Layer 9 of a small transformer language model trained on English Wikipedia (15 layers, counted from 0, width 96). Numbers have three digits each and are written without spaces.
A neuron adds its activation times its output weights to the MLP's output. To switch it off is to set its activation to zero at one token and run the rest of the model.
A neuron's activation on a vector x is SiLU(weights . x + bias), where the dot is the dot product.

Input weights of the MLP neurons that the questions are about. A number n stands for (n - 500) times 0.002.
n15 (bias -0.056): 416515472466515437529539460508581710283407422453534470580552429518489318267643548618496275590370677522441351648473576352568423455507382540529459543452390500417582503589624423240512644353629677530653601354198605553496356587702595572402641734515823611363411558348288592734485213275622384700
n31 (bias -0.275): 428575580544429652337409367490478330404450599326685466524282310425446729587441418550632544625246424428586698660466527578463599635446616514722526694485608507648521481580663448354457564574480526401416503663391420361739517632684588632406510566503577410635345524563514497387455705532431457321
n51 (bias -0.167): 785396290519595601428591316584351542350353328409442626581324444320615437549519378542592550551254358738605444680438435450580399275583458593526452641270439489611539483801681383414504466626523530392599701584282476642854561278407289550405620429416548590500452703468632492620644427597529541391
n80 (bias -0.144): 493527574531524444721437409541666735463696263420599473473480586237643590534761405540507483558637454539279389517497575253685360668407364454376464403472537680468608435324517603506514645567612625459623625567507608300521561591657528503466473406304296586429513500455414366541510459541500334503
n90 (bias -0.188): 675485594526636727312664440522397704681486464314500515411468362429524575328609504483562307566610378328579439589613726722331347445573637562656644541567460685611485537446413387555146426574275597456327572500561303286423341500421377522388511614622573482430475260264613567616391627490464591496
n118 (bias -0.249): 602412497438500471510410507576460537394546387424298543328450611524722459298408612520500478514768662391660483190438646522590662366521361431493521600424638770726489666568586544619837544674304465493549269473650575402609569485335443638306657526354425575614352419683434386445570427503586357433
n155 (bias -0.045): 608428529608369459608467462468421443604500330361514511443360317699732580801591424353557173662592635687322500579584608239450659543682514474387583427575575455511353529640537620641557436329589462658633669485659449375430597521535318578563626592461489524283399609463700518435417662450531507545
n162 (bias -0.099): 496449593577634484497428332424466335427286479517456634372607693524623422511655539573485122503625472401657297500303471453543459486514434485553390407669598440621444317454690548452415227616420313632566470549613328464530449485627398562252550709248572529379511533834537544677655518456582389625
n163 (bias -0.256): 492438507641373514295420381349565679356481640423715377457553553552591492319417657599431504247413410432443408547570543143473449723518644622589353627102562421601440560363659457471632767585454320403559416217291524469448488380481456400454291452667404523397564461652602692355771402496529530526
n168 (bias -0.039): 284496662467596617493672199356627697527475565676604592519457576585643526679365650524379463601382665532312635533463589592713605408724663399450550568540489482650272355453572485490516522621530529341567466357657447308427422474532592423350641549367508500528468263314241421661609634205492507374
n229 (bias -0.172): 248601551616451674375413550563461465449633534430461344563275524657621571020358594440569489559567476334551532444403532381375433441503525584574500685601573204616547513476604575252474458528395483430490389496450471559749545472574493503445684511280619524556517277633493627631521567395560524377
n276 (bias -0.169): 560542468609462512460279695591387486363387357537507364504620538523763364635635527417403613698377609493449561609487686546583511368616514537661452586417406517703489506473643664306418528361437639304533270329442647559536532413392504434503562482623359647483262489349759521475486232513327314449
n278 (bias -0.157): 406531549451522535597394265353632384589793461335424345554652504235580363301523814516668410576433678431530313509488442866606577380521303420586452655322487599537257423714651695655358371531656707294658473765459294491671580589263769500401723427380546535242526863390369577644396666391629697600
n283 (bias -0.159): 494371582439538384382244417571458426480478359494571468481513595475560589535552311447596513473315584294525544548561668548321623628588410476466594480453599599684632632541586667376613571375471668497488398651693319388343484205556510618565491401452463676543475366543448604585327464717628509497
n329 (bias -0.252): 504722627626560575753622490365612471604332653503453461554395514486782653468601534520500636483420278559598754525358396525408381390483593496462424445348408565441787777731602554396245614699354645453394390496426493389482486496459582539424500482382415280357594504360587392514475471480600609479
n338 (bias -0.208): 469727662580597344441536577528764563292636432672433593476514510480621415603690483557559399690648395527534573500600601615407595597648706405403432635465375567262579468711600744432448514586403352458390643438421443458316524337503496434442289479493248340550345581328468395451489416513396411578

Output weights of the MLP neurons that the questions are about. A number n stands for (n - 500) times 0.0013.
n15: 244476611577510439674324387365617515888325669550448760510055420483642254563541179641393740632624435848446627748731597511369620473391446210268543711789829272758495315314244428581515290462312162550586573455366721494440410765582387505759444114314177546302558441856521590370472387557336767650
n31: 519803450334645393701200872834641389495398680568555555746467669370405610405466703533325600962796314558247405851628284542310281799379396490534373692848185402529367540521332500543668741505521620395741490409366693543318762386588505301262524342476372722440480562385520400472410456485667527332
n51: 500784464726162406663627595647352656642467644738536445571851193450704142454599565560504514567400610326664260523141357375667596519739791442368273641325473636581427542592466610799327452602410528496258500598296539367602504404300673382392567573487756619841324428476655460551295286632500485573
n80: 560449674512580602546474732449521374320221207362695555520550459546453566567566660618718682488546488602599419847587391350418566423649544368608412276414238385263496406465577500770709660615461551496838217524683174730612686522461675380509586335626531492492407251664283650500531467525466716600
n90: 653531495444753551561675528196454716283253820500757186596544474541481550533467410358709633509269436569464540401570166634611579471521338282359145467412373111445739635755353531541448533585304619432524709550627473693618432401456359554548370570450536156628696273540246477163535303524452422905
n118: 756313527672734426505471892510556514500403723525290571537556744975385535562542824527486333171637659302433621415584534953434351447689657296636426477427613671745608418250483426528561582570554324491324333669333303607538341352777665586394653505261226575519447451535415167268364411429418484481
n155: 527230311699636448505534614322519537471392633821415379258303563484422617698269482635575529316251366565604403519419505762437303441447409773476324647495552563364438593196373584636414561743545645657167374509032777608560158851504381651564448357467500667828549550394457546340541119667534857433
n162: 552234402158602487477167428601792433271566699539682574456518485660338403638734504586406422590833500340422622322455638399568538439393582257577697532184545249643468216529680648625354452500476316368249422469600266598390601381347536474729585836398500486242537853674550593394617673600692715573
n163: 601509549647675486538584805369368725539708337597404359500704813453197536553382509654401612372106593655832443553543495632360530613420445443251584486242763500557184250683381634528673494393370364514206461505165477183651185238455860417712557490650562442364627164469562393545300677347406516519
n168: 427865403382452486438505438490505575260303616571792418505348273594359733418311697640439413359768283379332515519923515530464233559074614533615465638708557584411529627246478584668529461525450486583371312375565436603732712741554696459755665128379474366828359535490424111278204467538417642486
n229: 530343429327650496500676718482650368649800778677460523539864609618564191917416410534504423500545539596496399307558678675209467505395239566419521482416491713333603431638612804500509755443682726426766450229724363427556517514223455513643708232491350478532564660343621509554380205388459594289
n276: 389579274689788358634605781674670773570409686381500523568302685520751194509601527526459688445305689486663660477810432780526431380215558495198723542394727243559356667303577319418640327372689364545249467473263571364634446422448500709428770808409455612453590549318267302452679495533209418514
n278: 426568459368411611628606347017150419448659438549437484465698750376547331827236224418348651835603455706324472748608462620573761399506314622490391613100715642338490300549652686490438380435661536490441667395387525667657326619250397515653692533680705665479678570511737031615682218068474426361
n283: 540767505504453595253587525445475558525335623549645526628360309269526549568463443766247312737601504467652396703748667455397522582331424512424659584548420342339386362751593343682698461598377296512447240533469584755284577345532778302504442545484564534568384504361724398484477698753240477846
n329: 668286476419452374428358258582754295483672282413400422592625538698548627496725681443665626246762508441663514349581482314645690623629504255603109457384551609361222557546318492538543296414576392450504448542639320681442591626344543241588513624650671345643513473354444600504601483256799542741
n338: 641377510529470438404765554253417537593765337352270509549830444639500250436346286738467474334563728471564541340295579407797411483378645695450465328487458788566370539232469699727563696192570564423618466414697420732458561615268651310604488379463713723449453447500529418602685592639370472390

Each question names a token from some text and the token that comes next. It shows the vector x that enters the MLP there. A number n stands for (n - 500) times 0.011.

Then comes g, the gradient of the next token's log-probability with respect to the MLP's output, scaled to length 1. A neuron's effect is roughly proportional to its activation times (output weights . g). A number n stands for (n - 500) times 0.00081.

"en", then " c"
x: 560538508506706465354385594472358448680321668622520570715352542679400453640426510505554553600490635339485367623439304581487517560396507422431441585573497508588531302395590410538486634589211529658336466534599533661561645407508598400577633528376557599573539630473591533567454492707505578483
g: 329456449510393611302348552547760398406487423399558501417476519365553619461314502537348345671555459282550299392638688378350341701551792459598665498519207606529509650493788521458628503563450431353534441586323623364393552528533557535410457545372385538373547858337614503782466667717518435566
Switching off which neuron hurts the next token most? n283

"sh", then "in"
x: 459535504416479230535472649583501538468408505724509558580366497537533638645389608679427484484598640474459458546653325591607542503323429610513594529590441551446411324336330547627470567382270604589525418616619360467470521386581538527323694522449559641713534684462649497491385433696635593557
g: 497557531627585425306675639176427433513610422435525659456463475510320687664459664545540618348322692500593495643515377672376474493667167708445412291338567521536468564527277575516480533610531261592514740440526513550295245640456530524657365484647100471499557553556510541283477505596465574408
Switching off which neuron hurts the next token most? n118

"P", then "er"
x: 330365458501545486403704554532547516646549714601485467774452566581512406421579551687524338626655508574530355535504336512571572425301409533433475712445302545551465507497358523531615657518491405516551498564397410412639682588413554513689615520507632569627460583399593364467559433523394617503
g: 315595735565612455386425481355335634644341453490474439388551452388524379662459677496459494550406443463517309612157553691441571261545536487594476492313592464501583343514561450486308421528399597408376361447673535243467563530281341197470431581426613614241626872617577433586340519354422725496
Which two neurons, each switched off alone, lower its probability most, in order? n278, n51

"y", then " un"
x: 428542480425502350470356477407669446642492599581580753651382550550338356438635476528597462369619480656451254665512463487411509547221476540386638535702609467474528405484420482546547590461380438494637540593605373525514635528394544513409464567499630678781437789482559471420387466656534506440
g: 610429478356698559725595370337532576415547467759531707472524562698634379567531357637423522674618424526329683346583609262366418549488691355408529603440655248646672437370514515685582624378573308480522381367640277526547668441655412284303560404607546571289572692600494536481584423358623631703
Switching off which neuron hurts the next token most? n162

" j", then "ew"
x: 461515382487449351511468487378551481629319636567415571609415679747447472577649524692380378620663502466397328468471332420385627466153452609506426554490485344547487495437401620581501645504495519483317476532518392528528578529623769529645488439501635573518540581469580427545325536591455631433
g: 509236554775364662437400833595384525527455473560481585611403449591719558536276348301523526589727624422510439463581297499708425508338706628304514611424512569506399510353603134431453435549588607458556624534644507400578302625483257655561408397396433579498551335432573472245344482419660456344
Which neuron, switched off, raises the next token's probability most? n162

"m", then "ak"
x: 419274407434578397460592641526526507443472696662417451710315611663521518583482593769432378614557575575478261666433533395482564498345503402346377575551487452422551443428462583550567649530389422423450495555518442447634514506564639501594627450605648634547479607301643477498508463559496705422
g: 705602503353321437611329669493656376565648548420494594331428305423383561551488351582300591440513635751470305492510433263380546487356567583438777597619537183700369490823347627488358500398564265221571527465322495517491719430510534419474698475592650543586511397507521478565503388536652369662
Switching off which neuron hurts the next token most? n15

",", then " and"
x: 444479319544522391423390299505395430306435750618490635599441480626507483560619581692422455565700533620455352575440358570467498594210488445417420579708429354512449507257512486523554638569444506593546360633686452571498662429401621521740589532466432668539455720524634475513461457619433546419
g: 399288468551616270541473377478517504639572537476489620492449388596676295680667627525592628616495387414300789714543729395645536324446443379248471334600518219612318389437423459549641367684432299392337576634777361363565608341551558570431598447390646414420557416511663462278645609431503517601
Switching off which neuron hurts the next token most? n162

"ster", then "ious"
x: 459436342465583543473643610444442513712614713558566652539413482560389493514438533599553465572609547365388313641550396639596587531107480525464435537644427465702466478309430650640561561433274523503317462647515446648487595466511430518525562652534557599612486507426610488517349608628529639483
g: 468490342451614745528686420458368509518568502531872366610592486494777370511495234387558519353384563503627368441834298364331322563507265445587291481552512573584594267590381605601537564373694430296612408526207537613600471422474599501495538541618307437440359553476604642544574292394399468601
Switching off which neuron hurts the next token most? n90

"y", then "st"
x: 494422457456503397509596590503433652633591555479509613588410600511501449496497561603494410569629561417456319588409394335544416547151426581361474692580504396490476272456412503581552699476298497475378530603594574572589614542524508295644518628592584775479388495410659444426350461660449493418
g: 518517457617693537506578595520230584578419382416434402511521475558462407656717408451604629490320372386526476742690636408799576371579508359380395389481422595576719362475677633571521573379787470649386439614503530568622417365464880288682481324463742550631347202585391474565510461518544641553
Switching off which neuron hurts the next token most? n80

" ", then "66"
x: 387417313418582471496587536435324585539391796605391593674369509575553402604447607649381429605502463523463429634439323626533508507107406569467470653587411497554677482451442627620552635590463603425481433596608578437460553513467587384644513504451608605567496529347628603562511442549461578440
g: 647433703613447481529678550587688216664737675447411377484349637518511511360644409460528490667528533286649385332581252228506391610390525577536506633581516521239421600440629449601523428546499521799455634564623526456480611460483296534495538439613553353444396369648149695360599551460570532797
Switching off which neuron hurts the next token most? n329

" c", then "are"
x: 429455305476690368418477406360610556451371678579506608617428448715460372565523616533448433454537517595502351512520348578496529538298339548486300622665485474477433497306446579555543691362455577511417399571346450488637735496506628506556490502652495604461486562357736427511420438464383520394
g: 318514238400373586721435411693614471466420333292571199345513595624532566388383561372508710451339477315455566484547562549311587321408407445253581718544585567493373458594216358319322556408514356485395528364596390517534273643713561635369533514369366632745505490283514409459431588410504343429
Switching off which neuron hurts the next token most? n276

"end", then " the"
x: 493562458552570501489329558446321438518375561555398625639371553639336515596562425762586606605471540509494416663508372546370469466343453445266425652642418530521538308521478390523551731494269536488344507402580410562468636565520520490668423552512425564631326615440656469533409625792494492574
g: 586399401555459325400437355464572286387570496664487453472534340630626661325359488484437639589754431377682379485625347565353176617301747641503367422448498434531684491283431603634691452765462373742640390479541675636488512327471254523528461745676353554502448611342355429484532550581369458453
Which two neurons, each switched off alone, lower its probability most, in order? n31, n283

" K", then "n"
x: 396533348445500277474491440510389528578500635456429613665409585649394489520562619577383324503569561577390397614575419554449556486219491452528537666425351355454456553324323440628490640428533512400370521582555406471532670542640515407758517505412551650563478573585581212443475386435467545362
g: 481455297480474530612402640474538546537531653607604607606251473529506486396623315485493669339669705406416305486440382629675587177331457377304535533649598621646377394509636412611718556350333586640320343405492255552543696414275608485557303547293400558669389618544504698302540450640538498690
Which neuron, switched off, raises the next token's probability most? n15

"it", then "z"
x: 480620471489487515458481630384327488684458586600435579604370571538279564535635473633465643621512508558351303675607375452641374437284578548333436517670510624592445365477222432644683563430443457571370466610539588511505618439383488301581468596397439517532380665322568440531516539618571563411
g: 569478417286581492486586642385481515372404656563599457512556527631494474329523169435481640242455262629504495513361547565804474336565568475542430566468624540549631546444613475546491479448567640619570533507773514315407516137527494249709497635522754481564423493329419516454686082656628464617
Which neuron, switched off, raises the next token's probability most? n90

" she", then " s"
x: 468393352512445319444457525421542495577305613550451790654401567497487520433544536539472381680665586497423457512499366385403547577181425489468509550688546490478453623314360564600517689387404385515393333515492505600381724487416551488658646478552625604538505580391694461498315436507514625522
g: 463617478627547481602342251398398385539537456625482348448550480316680625416421584485554379614599629594526296539566468629364572554352783629668388720636627208330249384498652679418476646530380711716511529225580647587535393516686362527327374463494524631380662574479669628619630650482420669493
Switching off which neuron hurts the next token most? n155

"ary", then " ed"
x: 376454323595626434481457442505550562544389703510518583669423487450618428658617364729525522584564424547497290519491326344517462468211632466389531643404449428440362452454497498589592640493280505426355501654517492445577697541506477429649543542483519597708384634407669365405463526489440449452
g: 617496468541310578417410413739549546390607668270533508504670509043425449381299478381407268509424349405680487680598379531440450704604465500581371535475379491531340311490591234631601569504606492657412234568434513376386552410703564660658479592307604220647523428445498524591635481549388654431
Which neuron, switched off, raises the next token's probability most? n338

"r", then "s"
x: 411617474393612355559586646445323532685586463574486546611350569567409551552560443647430480562585609477362419659589372422677513554199453529436303583473449275476492400467304577597650663412407514537516458631563601544491481380581580390679589584549580783540464529466518487356455413632423520363
g: 243503642606598577418549548447523814483461468407441582404497535562408499442647430679509546717421463540410413719500592359575625652445347761663777578645424768375545277681573394367602639465292501446591414277552206565498507550432592500685526525370281664344532550728548444577415431258613435549
Switching off which neuron hurts the next token most? n80

" p", then "end"
x: 293419390503540353564551602463491449601472752597400600766430565724399483447499618575382431657592552608452409473459354537436603479156348581467463525684505440572555463331356586493637682520466553520386432506473421499658566487479653529755544526547633581452497610407532489549613426472457576462
g: 295552727467541433448429252585378499657400452638531374461531436648302443656582448500636567357759607460320547612507457297347465550353414207319554504612651552491322509372455374404216362574247712551303608485560298389229576529804698553508451389362403477484386552556440566546495377448455515379
Switching off which neuron hurts the next token most? n15

" d", then "ign"
x: 331349342478683332457493324380401513583395746603503511572434517569602397527539421680397421527541456497565502561646298458392575487164365589392512578548407524562401486364551503566529706431559548612350516497506465503573538425540621563643449503552690516439524646356565443622413419571373634388
g: 459506616447830654635617472587524454512398496591669310342390567543740328352489434397475315714387369438284472523357614484472419586377387600763423464702584415535481534358589633558507229533567440745732510476724642385243709501482568375497585383493595427525677361356557652482779524480403428408
Switching off which neuron hurts the next token most? n15

" g", then "ag"
x: 438521331449563426401477447363333514469346652626430680636422591659464513595606645595398515478592618512453352521532217417286536494264446604265395615567539420527439601445365527515492694455479423439331397567397393514481680472407625478650471456516617578408514587408639500502369468545521572430
g: 576642392404628272586219622332735566540508368479635617650370316529406374504405482570479700504524396431616572491323430388537686436444478505428353584253525419755470513660320423591733531428601377375567551496483552500655420451660595585321609518447575404496791413118252253461448615594551557417
Switching off which neuron hurts the next token most? n163

"anc", then "y"
x: 289539483418598227384646583445506549536411538672524489655437476632348473589629420518430579485715514557504332554589485578639603515421494562373478517720535489383419374293489481538585661340460477569529492598636481468494521386409605455529342436697595742701434599424581421276407391550478479507
g: 657481389664609391191633414544609341460468512598508395617662314323619302668518358567790448505727716587567657538426695444545667483397596697467516453585311655598786604607703475572277497363582355198451469358462459378531397521446633485308478420292423521555407515545385685349562504487468434540
Switching off which neuron hurts the next token most? n338

"f", then "ri"
x: 531520414491559546594582529595376555724434423729438460656455514553460506558487444664442488370491626546391473647481314536449442419194518601304437654773348480547428542562435522483532698546421529566255413550714517645592640436391573639589500526498609464568390467387692519548464440588654540530
g: 483555455552389339533562499725597576537730530490589457544556483402405317378587352727465485544387720614801316519403413486690486411630484514586804481425622265367657270572399378299352435471606378275374446585427409338454453412281623733521417589572689424585334359554707456648686697437549475512
Switching off which neuron hurts the next token most? n51

" C", then "E"
x: 475481399473639344504544559536505584669367639611520640750245540684523407536486660613382469599462418531578491658463295598592574482276502543513491704572456370488511558372427370515634610396470619585482404574469560383600554560511576394749511580531433536539498554404625430449530449372336391490
g: 615452482563467598409567391607285595629539363476561301499408475247247422646717499418555374685483488412562742444474508686561590569632897489396607485483554417486484631722546424404452546810585351593701471611479541313300233571491538581386527470352225510516470313538616501516287486482254425448
Which neuron, switched off, raises the next token's probability most? n168

"ious", then " reg"
x: 429441328528563560527494435430498459671462982578554535649346408548502412557512388648551518561620448544541372509546418404487572687272435348521531617666398556464495463571466486548551674545418482310382526598481463485572666420541562430508548476540567544609414636483624516437426451526350554345
g: 399377383377560643615392500510720598519401299418626397420494487596777726498393567322616331520537369422423652484439812358569378642536573417548521548359337496711490644545489301488373413437335485435799530649220395676570518335610693437307544212448340578554590528477390663465484590621365532328
Switching off which neuron hurts the next token most? n31

"ters", then " from"
x: 406419353513563374522436336530461474645450751555601624603337462608477383567476537550498521617519517570378373535477324447476623455099556506312408504660409513514418548328557514489485668510344512627460542627552483569480672375480476426714631511423477662680517555387674483446409523708538596505
g: 540282404473587409536464508367411728595384665472362307308538284451241624538345442355620575562491281624411318374261390545272476574483450679616421599469602424415520520479584492323509512612288446737411451425604424297511422464419450438519334795303422537578126443376407487660527649509644430351
Switching off which neuron hurts the next token most? n155

"ge", then " inv"
x: 448566299567481568459291509396473498708441673682463512632386646565585458524630427542511535518439572595469434672605343537477489472108546492530493412535423528534512566457421472613453657335301474588473488517512550447427590455414398473754599536493611690770380665452541487365405557646531520377
g: 495281611375491417507419410304465407571515449374536490222475485522614344396419502232408593587658415294371579657551450546198474265553696587387665575444638793566406685511285453416482401562562323506401443669578450645596598568461379579456807523603589515593536676445621286505607597303362705685
Switching off which neuron hurts the next token most? n276

"ake", then " over"
x: 532427549405569546614506419423392495505444774458449476551434423571440495616510530512387479440627591564617356468351359354401538633195466484498368620693377430475393551341654504654546653535436452542381468457498492618540664460469582381565484555663510606555515652524636253541322473620425517384
g: 680440625369599352724594515461383695612467466468536620333628531779507499492561342766347460595314393485523576368265623334331526298351466628367762637537567642444371516348583535671327522464498742420492385643652374375697382523494732429662366471379767374523445315615622456497409477532476509608
Switching off which neuron hurts the next token most? n163

"(", then "M"
x: 422312395416654350587442490545372452543509722557588637648424562506442409484555434695471443489695541687400514532538416566502537437264409507393714606588471510447443328479454543552628716651378457506490493567683409502548536480438552386714584536329498673579402626520689487597526419516347617358
g: 529351515420345548287446523690526656443444421688481351638485245451592578362682650457504265518543359409526885556361373683320448577402420465562410510449519419590675454348443583390502443434640465692696508703718675511391255374621422583590439501499375347516660347394468286616319510433291448292
Switching off which neuron hurts the next token most? n118

" f", then "ron"
x: 290344341501549437445526494424458563620434660635574539657494513685526418528508430592483473377618639484456438565526302551441548622184482630335472649514419504483400570385478597616530706494425556399392447415423491520640524470597709524456390533559642509478445571324711411432464377605433610417
g: 612541593531412446601431419202560655291648698585522574629540494385315527316552510446652384278401525424593461485626482546691349813533629583692668562532372445615525417432353670761512678693433509569446458468358583275334706293519369469566385599697433343485652520698628657424481694608467359615
Switching off which neuron hurts the next token most? n163

" e", then "pis"
x: 372384319436600427502544524383454709456373588442564573733454614552418403585458535525548336475513545595476390574495372395446514475152560382571488591469473428514424585471371635738556667344394432419463433620428565551563623521400647430682499498513539642537613600400628502493482291508315571440
g: 651461562433272377287721557688628343340488486313391515468540536125393511558637570486394437344555438464537360270390544389573307510605507322581484511395307505476515582490593471551575334538288466603375649350243578623570547290437530477543555623444635399540429306568785581554670408325219707591
Which neuron, switched off, raises the next token's probability most? n15

" rel", then "ics"
x: 262417266456651342580476609424497448612464636474639400644493537625552460589463421747490350539658413549644373581577370579496543520212402610434406515598410558495367457531498591633540626417455506418490370566377556653642423346633677515614521522465591585497475570442507492337490491516434704382
g: 461363562635387389254651632672559587429648739365135489407517350472524435562661479553623501701624596444463597386567580420608509480427590564593477455616505762561501380513488351637319498556526623645481297533654342498499489603469332343453552426598287557569495440668257467297837684410694773502
Switching off which neuron hurts the next token most? n163

" n", then "ext"
x: 433368124481660381462497416303415475473403545372558543631394573525552396551559458560386412685582473563515344518523348509420595394293480461344460687601483532458437578535470561728499718423387501472448490602461468541592536572439614445627484500382642709560522537344488360557454430485470547342
g: 386371423367553327444468636591460628507720520494525421299579257431193394475524506586498524700407200524591908410411468453559598461554472504619497523556510618682518585708579418531190614415550243494535298583546443649565470876310444455505410527669575666340538531402528472383530333359479490420
Switching off which neuron hurts the next token most? n278

"ance", then " in"
x: 469423344635595478526436472460555492640427832497589600589450579671521464589516326607594515485650453483437380493391436505475522505150588398433540551582505470551451446344481501487563696531307600498467562561593443488584711473408461457537413534382558529663425738328684460539360535576389636506
g: 532419322226443349698433491433494474458525618427334587282458186593531575578358487593531382466538276568378544245497592518620522393435549392365431448560794464452563450433708398288279503511330595803282487585550610603470332491486408443647584502445451527686314348644702483270388365421703374585
Which neuron, switched off, raises the next token's probability most? n31

"s", then " on"
x: 375476474573624507527396329538518476506402774516538623610316497560623376616418468733474474422581432502419398582532422480499476429174506470349469576536554545583598506400419471612559603480321584659440569503596417632520718533448481332625613506306503504753393614367643427547418481703434582509
g: 560433647357759315428439500408604644635441531169448496395489424545361700592409400672724474486523392363367417553377429303588579562723378604481376590788591300408601434514436337317625499685328672759460562377635336463587398572421411478655501678525392397449253498485619536590397402574719593350
Which neuron, switched off, raises the next token's probability most? n51

" L", then "ad"
x: 515421368453799380455519417418400587795411698627507569718322585634501525587484454578406440722498535465488448579469296549519541475299425443504468668424403388381489507428528474580540680424440580558518379637513520457548546447529542485573431422465557607636594507336472300537429383497375548374
g: 534648577427525399506457648609454724295348576471640585423542600481540648337476318615450529612640497579293492321608393329697479371345632480506537418505573214577525370453608342526492316452386505591676455410578343670246531474537405656787852478626399472540622260489457522440320280242540447669
Which neuron, switched off, raises the next token's probability most? n51

")", then "===\n"
x: 453488365407574390432422407525471582439403788655523558685309446652321432651604584626355496607600438620435433519487379542615483411227490501404515551560348452427539470361432521579641494483306445662541403575683452471626640494446644419680563572441471656585493629448606493495426548317347555426
g: 453523526501370354280510754341545481486452605509616629592531701368337373437542438672321636476587433196294440626448458581371359439364459569413545645425471799566189577495569529449433394462736313339639380408335593322487633668736516470563737576486549480802564530385455381534590391622555672434
Switching off which neuron hurts the next token most? n168

"ig", then "e"
x: 408467325443572531480590569479400388792379736534586541587488583623504297699578348496535561370492409454549338482702405508474546419261447606443511558547447567453444491470446401585687582589358644530420574498484438546520510367453574513684541582515556772679527667586659469473359447426343532370
g: 455395339470319218639689498739531344522446335386470408606630712546565421489750469539623628485462829425387551377225436555417508554478597579377751633617483484160507655352487283516396646530597580348474467280611497678477477532721463459619641530444696507546418295418468360393619408618521528466
Switching off which neuron hurts the next token most? n51

" tr", then "ust"
x: 308449483398508399525529579405460526552411735604607515622486586606476420558532426610444352521709582543532468547602259541533604534178447615404339574435586318611364478475551624626505629476431517569420450509338495580660465437655613549709567553529602559499551564465661375420477412550296593506
g: 395594667396597363536537328491466579696477447363520462376411454566577427675573690465345232491414143400464281700504653669372484291450498375451714269280582405345428430453523743456585595508609409395571564649420547534519461585517741612454346474347613572456485802577355315691385682401562547422
Switching off which neuron hurts the next token most? n163

"M", then "iss"
x: 384408408468520398496603551433526503783437708649433544686425617588401482511550630738515416679550530587390357618481327503537609411272496477474361557533407451331481579370295602516585691468519458389626444531488483472499617513403531441664678522494592694496413569403539305510488530505448684426
g: 617523474489352361537558668483689386453554287592392538602499478565395684701619508628512630693464273439424440461587592369332563354442721349557473394389422312382507732379824233460476474399349338419563352489665523765473447341861481533478486442583712375491571493419317378463633513349362493341
Switching off which neuron hurts the next token most? n168

"ays", then " that"
x: 497384521394440470637546387541387495517436745537513546589450470518435517725516422618354503580623591522446299497423343453478563478262450519272334578702398506522381474272509585510463605447396334628376382554492471640402649487389550431559494514595504734543309686600584364542379451508472634476
g: 627527604598446242656581437400584585528345388311526439301658610561397453751417378565737665480313516375427633636346410399435493500452288219447701522412413677517636364626335444737573556784347416481272636560395561486484672569695628561447538358595539609672511604414655494540430558261511618638
Switching off which neuron hurts the next token most? n155